Layer 4 of a small transformer language model trained on English Wikipedia (16 layers, counted from 0, width 96). Numbers have three digits each and are written without spaces.
A neuron's activation on a vector x is GELU(weights . x + bias), where the dot is the dot product.

Input weights of the MLP neurons that the questions are about. A number n stands for (n - 500) times 0.00076.
n5 (bias -0.171): 244563486737374511642427454511700395408681641720621400752282491341546525392617579618539615394424667488522470518661629718598488603244430435217719363479754366345739606479439274504444657466478664318496680756186420494503405626592443355325390446517421602270522369488513400464519549425276418689
n19 (bias -0.062): 563422534439351502292429638574511637574437559417333393578282537220522488728693663336431552424362520389447530449716387768343250640558482512407558403689600413504374626510511304337511484451617229443481621437543528627482370689825664364483567274466729589546703575606387501460533445708575318516
n20 (bias -0.132): 435453351534452609680567688566753370544680307476672478600531333545559430483558513419574543104721395545581555672521383518357313434658515537495750326706695601574301618338280648336388748333521490344591504541553615535557530509784382409408465552496330373318628335589396656388489663465498344491
n29 (bias -0.105): 371837468538335539693513570403387717520459551607574502678477437277542264296508545555494754502533457728591529403695425666517305403399366500382633645687607631650337484474472494425706731525167669600423566604374743455407477335269562465646498419676579359646075583511528287516563409335517678370
n33 (bias -0.268): 352453550618491645549546633428698453657777531613341449546278546683678579723578515624482435500510606681651363468430575348413441336636512470524491791586372654272558389221428414594514446453566370564246380566596748639608530578193454519420488542728392296371396519357396414406471444489732574275
n34 (bias -0.166): 598509714220607400308462564543098503406538689548582464408143420402314470403504548630521209948507404577297386538387708422495628385598642477527501406566660524715532409306699739673560597389504718464626283445625414671494758745567661398410436324511462378375446335393471691647374518343433446397
n37 (bias -0.057): 687543593416542581450576555528511421412458306572813420527482425359623331689262567371408520671196673315502596721592579494524943387605443671438583390494202640405565251706543661554586482332422420485361570630240423440522308558449431497474612372586200371576579676666565478585538495315624376606
n48 (bias -0.204): 477532737691520386402261923419186597621349440805888258437321720534717613435482263578149284432479392443464367341640670205301561166410637781633570451252432518782344070440673712420636509682288641536192493308312503592700371665538585410616551616606502859603579227451542364612513587536326578427
n70 (bias -0.211): 292586438377503388350570594572388581203432561319531264448554579378801757678480617678298439604640308378378557389686486411422587548424383286624398791593354736694358295466563390460502492495445484519530551410452459568698184778683431295753459390539702575501660242605589704513596491598338776507
n77 (bias -0.126): 551222514533608704477544538555594565397584419756639390538526631446649425596568186508552558523522369629314496322641463450438640278694555401346656567224342557602511605550374399232448637636473461346447573638678658422733661527298290278446523687499454554638516532427249892573607593495629557527
n79 (bias -0.133): 481859361343600718527607626515343792678494450351689517300503688333565569553212610535521468747723446521349406398600403638471460399315342490618580615457399309340334476446256452544411570538430629402564539317363406776627488654481537431479474812272586375516610447722406524337603556656610241562
n82 (bias -0.004): 450367660384418620586297608504254505627521276408520635511724468431411492492525741477585601530362574381725504336676377619546270314702268463293545444296635651573391498520377676640497548355348636604449256393367481701625613526538523430442325394493458543508542539424435563622673290842549488501
n85 (bias 0.033): 598472405581482738389376456321457581420328785488448496517668447439622384392499493721408643550467521239474402343491501568489323411726590574576481544647423595697473368389529453562454386306025490465453629501425525731540418485594577444620393648407537497555452506538560535364535499364576386392
n107 (bias -0.176): 659697496603369378457676509456516455217441516615406586540698298445575462614379266642547443561439373401442577549766483572360716551437224809131275421670451550607623889454369594318568733407329426496438523680271413511542317437587375526587470432375440546475613497695263596416393447628220649444
n122 (bias -0.055): 475382450665544139634529387468506629414262635536619506743659475120447461375444484505554454466384448576266477506560447626541668684646743438510488454369438631676594659543535562465575451312268301372513642392417865812505429662481251560389397491590530415497694474420530619398609410408263595294
n126 (bias -0.095): 388243628458529501603356538679554558625488565561460433412369279471580439600686176653540242520461531703546634641318436589777437527517579290754432744453515537508494504517425637579669279559586142487418420731665179586489498500772694540275560619448658471540470496728458359575691308429575416432
n129 (bias -0.077): 578464519504447605595335504452410620677521439870510604583551073339501603277380472643475671497469693568305536282714339365370573300344564502382570647505397410624519636522577660498241348424489447571407493508595535684495169433464731586395473684424473607540457582518307217505394419757503637365
n131 (bias -0.063): 377398568494497359421641508342372582447675291392520521494688560433561728509446621454446600424555650343481363552456415449376396407269658507508368733521343559594422381465456322493848484489448595361707535416327259596496490582401520470530691226648431420440345659487549620591365545546300628671
n136 (bias -0.105): 517344725197495743653357625482334754310654363564594551488534592649471653033397536720472584587831388201484413767626614660390347637385769277364461589470837533518456273595586781590567308507365367539580289661630637542382402608610394472384456237385601484460303350608444437632446261770541247533
n139 (bias -0.175): 364416255533497532712395680769419553535561682372364439491676629400377454650401730520282349446507659569584467425758587356285321560522361457590536650603577478535412298236532331308798505618608491439460741517482536307570277404624542291826741625728679146286505367751539520500558412627369588752
n172 (bias -0.171): 760430764589591427448642577210146577351553356656310509516494408308648676526580594530387511473500587737511633648421282456530452575438410545716190482733419472768472398669410543555699664507349421372419513234541428486403190455417615500465605669578590408533594419509156620453431445592466698720
n174 (bias -0.122): 433457421514480680261245371740583596546312464533528602417290607487526333510379415604557675573632479463532408463435499528717362744624690605479722598436577448589389515492516586794452452366513543633463548534279408369247231842480567502309712602421539593540372652502274508507558667174445193635
n186 (bias -0.097): 371549504380523668754550611415744780447601363236480506416275390510400427411463374642173632541410733595664651410666494591632417551646312341446543495085585782495497786386429464519391229446531388627477596527406576539387541557278594574237418594433865381565214495674526499520642387730516484545
n189 (bias -0.049): 430219846547368630425507467552430247542705514417630433464348345583685466462435563686262526749696505490683487594653654549363586375642618394575427278748475450484508487568348491354647434592340550300594417504408530539402611474495453397309594487551287377523416401463168598690565662712626586498
n190 (bias -0.150): 332492499670489476600682595566430529461498527341490583362404559314544476614465747590479566558274508329366488414589707665457396342737605660639514772449492581682392503320522238364479342282637647499463694497315608330491390514285444485703671587505796363444499619612785658513396481459386404586
n201 (bias -0.129): 534425643337211580485445366557558797501460379658591683379408306269322519266440497758666425403637472529847438568353452440301529405560498356693736457436718452594663250684427409679483651412264557391573590552454313379622273519619701377779604591404620416510508728665304426338449823531269461524
n211 (bias -0.200): 391736497617418630662485577312620551515565357337460612372650475477628521823465568530487504502497817178553538497504249465627559599488361766419371502445439433627438433559327292829515641164584338464376677499414465478657221226657559352270347685538402774352516353698567507518525240489367448514
n212 (bias -0.079): 369378607394411536399449317518395453492615620534482635561468395500446479518518736456224519482657473564549556286491452579316595701605372654297479557804377582501660440637343513429393722302462406416565451299347494422412468644417654442688477288591107615322549633394387596736682538741532369686
n227 (bias -0.149): 432362714480534540333392894445341713282335561429753489380496839481584438409568289940389272443340342411176326582314492237061617474332222562814575313473294574729589405323764530468733458505591468357365697557316419595516672790613495233684681421632554358559720139591369446760529479156344529449
n235 (bias -0.069): 525436460501439323149535444634666632521434497477636242477633505568492540474547643435450556414402431590738365569447630315412373416396459641557491822602664197507458625578759581533560456623520603865473351544547427298618621468561220467610500449636423626557281496569414568471650533548441328339
n240 (bias -0.068): 582525604458377486403644673394524552394481639652619309465346506465477731462600580486417341612501317576495651450640485424519467518521538564562518237395328437580309348378732457491573454554596661495521312586588449496664366488335539564308534541360597369490404594473518628616393628773357473696
n244 (bias -0.054): 561645619496240602527472538403512422356349516494658584283451617744452454740286419570447599617436443385458400340313468568278534556507506668411465508483763417710320556496509310607568671583577595421566342486315757516560537477620501366402827506483447532322460618497439355677491512418669423420

Each question shows a token from some text and the vector x that enters the MLP there. A number n stands for (n - 500) times 0.011.

"10": 396609457393497522591451496515452160441325540467271543526414374484337732347539524389580513511609479376469688569555422524477649491609472225542577568616403546482439510611531433657408530420613466570320317592500474477287555435431469728494472486654455605597583425565569469319607657529562607443
Which neuron fires most, and how strongly? n129, at about 0.45

"al": 581530519510525550516401431523350314452355555589429622492473411477173514456498393357581505482437442514343539504401709594560600486591405190594475332550463443442540604501672565473426497601511595531342480438613666593215545419480561609676385436339529627651546524535479709396712591502477426494
Which neuron fires most, and how strongly? n34, at about 1.6

" is": 617747512600492639600603530618502420497319541425369565488514479681151633363550400439404601657430541459479435579436591634462592540353593396313497438485359533300683611523409480721299488676566579535512414429538340477407325395456443521580457502561536339566474541468556391348481599336503618517
Which three neurons fire most, strongest first? n186, n5, n107

" Ros": 539678575508487512502363519550640111667416589564473655358648547517307477525470540323532543534492559598450436623429492502476347579485697343501570620481381575347516476501417556503497495540470520508377478496483347539125499434483340539603610405417407396375481566533574605380523795623549631495
The neuron with the highest activation: n174

" |": 491579538537461539664424676568570381527316646166558537533585815476470480437570352540437527483446499430512437514622462466440603447554648567572495428469433575470495438455509402624354464596601626412405418286496552611327469467569529488754469378655606470482497524422550377416491303437431596470
The neuron with the highest activation: n227

" B": 514547432364483651582484632493642180546315618499252557475587632389387456300353465383560472488662619416481538391422523570576579547604560389480536607495476658333504567528536519301430413429439635597357542440586472563255487353700523441617453525354594587569455458358575534434466638471663627480
Which neuron fires most, and how strongly? n85, at about 1.6

" each": 665606496506497629555420523549609343479440509422351652511654753505445660332588457573547482522440451368444650526452543256551641534670525303628415598569446418386452486570453615516292521501581671508532385253581454527242478505493411512427350502578496409455411506671661433310498638484541340507
The two highest activations, in order: n136, n79

" ": 501590555519231426600433555518444210654398539335271684423521594619459594444397433401688597541586512387489517453484471484575645538469598467557490357517456591457413366448560499617270522417480447601506455412604413461214508321481360602737507655582490598600541417501595635376561513472561498569
The neuron with the highest activation: n211

" for": 545668626527323502611461497508493444506343472430543555492451623519375605332667510558582483412550359282538506527579644361590471578680557444391455565556288488428521588617504400426389441425623618527389321315570492401336395244483457667710422505605548505434481709414600574517576553263607660522
Which three neurons fire most, strongest first? n190, n29, n212

"ed": 652666591543397521540367753461470314431356518297704448405401649371417534383610371602424553467467499556333468571519565501571670492521563521532464543429362498475556395543506474494343442505586649417264436256525529453469391469525503663752431426643369552460604568531516583418643641459474676495
Which neuron fires most, and how strongly? n48, at about 3.9

"12": 482641460447520477618475562419480103489322538377297515501444447544431716432439496350655550529584544455514679424538370515524679452627445315480535595549407511549424456585521455664444576429558534527408317497508384379243534439403467626551435434617544559534667371646628543320652636460551639410
The neuron with the highest activation: n70

"ro": 496476567584471418368471435522644417555424564460466582607474599537417525237658364346660696413389548578539501453479626601602601601439467405506527513511339514371542520510441635383523521451568575595351371284494643527243576281560579590372374298509620410442593582519375582446558753503570551520
Which neuron fires most, and how strongly? n122, at about 0.85

"200": 651617514546437388576491528661556292382398432465361618663422522578377660330514338514522456435552519324441588515475464628604765416389482333587451625537526330514400504428517498624396506521470576526311280578583451497179617419467402647596491505613488541577479450470586585350597606572533526524
The two highest activations, in order: n136, n235

" (": 623682545451557410504460642573507421600335645300635404440538809465534589403484492614415556560561405460534585428505498452371709530404566444611481397487360662391510403362553395559287496439558543505408467390478414548222391465553421611705449580671475404433565435516607450434435486355611748489
The two highest activations, in order: n227, n70

"ux": 432723626470465400428343520588565357602357541575444722338539536600397690480609477283446530468455622487417689649582540454374451319488582393652401527569424553456550510644448550446385260579549508432409373463527503502285478384496392682515495393599378404536614564605494441256636559596660628557
Which neuron fires most, and how strongly? n129, at about 0.83

" Al": 594493465461555658446401484562665168511415574465496587502573439344347414464364434354640480625471485634617571555347617521475444607418503275550518561580387583408518533350480536468551613537454653544301412411614543682174566279511468559638485566482529369503611510437525536460532732466601424470
The neuron with the highest activation: n20

"er": 491632608576369436441393525521555279454372413456644689552445581414354536358708459267542778448539536685431543691527574455533510583587627576557483415481391543370565534496454488421451477660471472624489360367650553484327374260506408626558393238645433473517475667530521421347617673523477469502
The neuron with the highest activation: n29

"enc": 495564632560457539457589552492538220488559475514501647437534543677473578542763364307575539417479669594491648491423514569537413488353552343466427426393318514391525612515370577526515418646458448470291227444516613626389458325490386541652538289476369444513640613592462667433645540629511579438
The neuron with the highest activation: n33

" kg": 518773541616644421589396616562418334507508289516447524543464586598298555304469415443452609489617640631469515535723445545734640579556493287488475612471425467261442579541492538536358470458528453627506333302636566488299449366555633542438393348519485565514579482251386509326541577535432559550
The neuron with the highest activation: n129

" R": 547587597426505599577416625538646109597370565599326502397560505390404419406448488378469515479514606496496610613414622359370390550623529179548476576615535654435453433470496535435286521398348475577470484578580474473350558399592369611689521454407597519441528485447651541296478686609600667525
Which three neurons fire most, strongest first? n20, n85, n139

"v": 439538645472545395522316641681536193484462527487400521369563518511348441521673553237643526297454588502429620362430467407472453613566492341658501442474482629463475540556578455436334559624497435462470441404439602492503507452427441588691343297379391669641615457509587601363690568578706677470
The neuron with the highest activation: n82

" C": 548570615395457586570373619492672314620256658533346520423507569573408447345472527338634445534634628467509415578366626391438444589566551321536499546603358656495544562520492461286281435396311506589425389570492550476388502253605403525580472517453606425496577542432591566440449579507726689507
The neuron with the highest activation: n85

"ar": 495446659495493455559537420516537331542524533529267600429375750499441520476660503214703438519465599557312564427428652421372382573592459535606490332394478650416551510455488476326508408573731636522295448510545605595355541538616504556696311441421446575523360492524439644490555602518490447465
Which three neurons fire most, strongest first? n19, n34, n33

" Cl": 546563504521443667496406548627706239631406580559311435480536622500216341498436314477444447391440631474420601526365536507645521570493529190510476461594437544503459609619468537377323472607312639535430472521598450659356400510536469539652455407399611575586539552474430510357471772518721572461
The neuron with the highest activation: n85

"S": 454624557349585598571482365650583288638407542593404673533481451537348546296482468436471476513383449426343511729548444700467579579546601161576438534478467559454332592442394555460447483609616569506465267443560602608275503333405385634556619410513410597559526509335507527494501617543559686486
The two highest activations, in order: n136, n189

"L": 527561464462635612601347373605626234518422487556469584590413608570310525412394396471451497455488553515406606495512359736536606499577501119543543465570449525530421634502437576511503553592613544516487197341644714480339503564350440391600516448557380561556511621349496615406537534460609489339
The neuron with the highest activation: n77

".": 461534641555465505649467567604559299536422609465455401440586607545523728265502511293484566595594492463576583360561473556498628416500587411601499377506395492213457454577532518516433509651619571542435334429442380714162553435478529626527559373600445574388502551315594388382517530316417610539
The neuron with the highest activation: n189

" once": 640617550484496684537405579685400214331446479522374559473613616431345673447621493475471522550419354556553587529417629580601542697410400476508498675482450337317565414517511397563284446567525698571459516367722357403415592376428355624448423449715406454629509459467509446393445680421570448432
The neuron with the highest activation: n235

" |\n": 548539521587503500499508738547546286473448742315424545485595592578556571348499446379355621520448428445477604341538477537505648524528571350448527372504413504368521414351541336592286563588528858539436338538522447512326473333549419709643426499533460468491351529422660426459414629474520539672
The neuron with the highest activation: n240

"ases": 513715601501543434573546494480532184503396494408476720493600706465501538420581429339540445425255399566507601438570590479532649663499463378442471463558449342357547552492507635551409629778638552527436325292539489391358605372492370595370552360503384420445684582436483673415600569465436685463
The neuron with the highest activation: n107

" laun": 499728497556493626490380653552643363604449526461252600469539688577311538407433426465503481567341491581444546418525592695630671447460495354544520621455330456412560408435520441456343369593552669519453498370605199425409527327508358538552531539502425391533440604380401528430665785593620359599
Which neuron fires most, and how strongly? n79, at about 1.6

"|": 583603503636478420577570553541561229513350648265419559499744570540463524556507438540456487565464536206466497416663398606603682502431538312637499485434564549549545456533522464492303536496553636438432473312596515511254513278577555506636512253580607402502322521477521425440531646445453626502
The neuron with the highest activation: n70

"C": 537558508433587570603454464578604206574264568447437631517437590587408535380406635289617421467401630326449526561462429569385574647608525212604510538497527614434484626560484550285392369523557573455411287527546736500388501373449457516408536500549468532513506494309592526492501628618691653358
Which neuron fires most, and how strongly? n122, at about 0.74

"is": 648501695457503420500561425544640204544540551505502770492564567523378510558646393114624486500357535593498523467405715421427452558567560337529464448498395593465494527415373554468539415679683458389368369478543518639298544341466427604637469350402350462423612435612527651453513539464482700503
Which neuron fires most, and how strongly? n33, at about 0.34

"RA": 562511563474731592601323435602591372560336427447444693501531562511351433355353395163525517443391647489418540513586524558478679490513492139530496491428529521523466570548371677357368459459517546572405250506658607491370578506499559497536487521459337616565616548461555548393600566618489630511
The neuron with the highest activation: n82

"ation": 552633629521309434540525500471577329443423449450586730521512601610350565535651406224546592410364467654339567558626426612516641637572450453460457493559363400328536547594564530484474521696534552529468382373526490299354501209409414676506486260581419617508673529393465520484623625453516671342
Which three neurons fire most, strongest first? n107, n212, n37

" Sal": 525659638536483648540407468504507275602396613524344521381587458399338462463541403401555496506451419526528517528343694449547337527555404187586504533623324559551559546514408503444474566398545629619252448438613549530281519498591432519680588481461449404496604614548427623372581772586548366443
The neuron with the highest activation: n201

"in": 539656359507641544387383514477462242565511535476532615474487441521211705385534424306582527433483548415381584549469529569451453371490772437680441583742469608457413630524574426502425248553705504436435555440523568569229549370525418617583439392521526495584461549611588443275680603537518427397
The neuron with the highest activation: n190

" H": 404532488341433661489288597554585214511288589491359449580607508423446463419418514438501468495558564486497523540460598474490546573536537239523498621690351697444525544526421500393278464391432481608395519492665402433341595285509535539585463526534621536588637519482461543380489701415817725465
The neuron with the highest activation: n85

" -": 608611535767599529600531461526491380516410515275387612552429683531463482270450407401499486557397527331562618356631521428527548547544471554433526493537427619376466442701420479484238494661512631537469522368586380501100443425558539583637385527621572472500526489338594371454451485441549653646
Which neuron fires most, and how strongly? n186, at about 0.16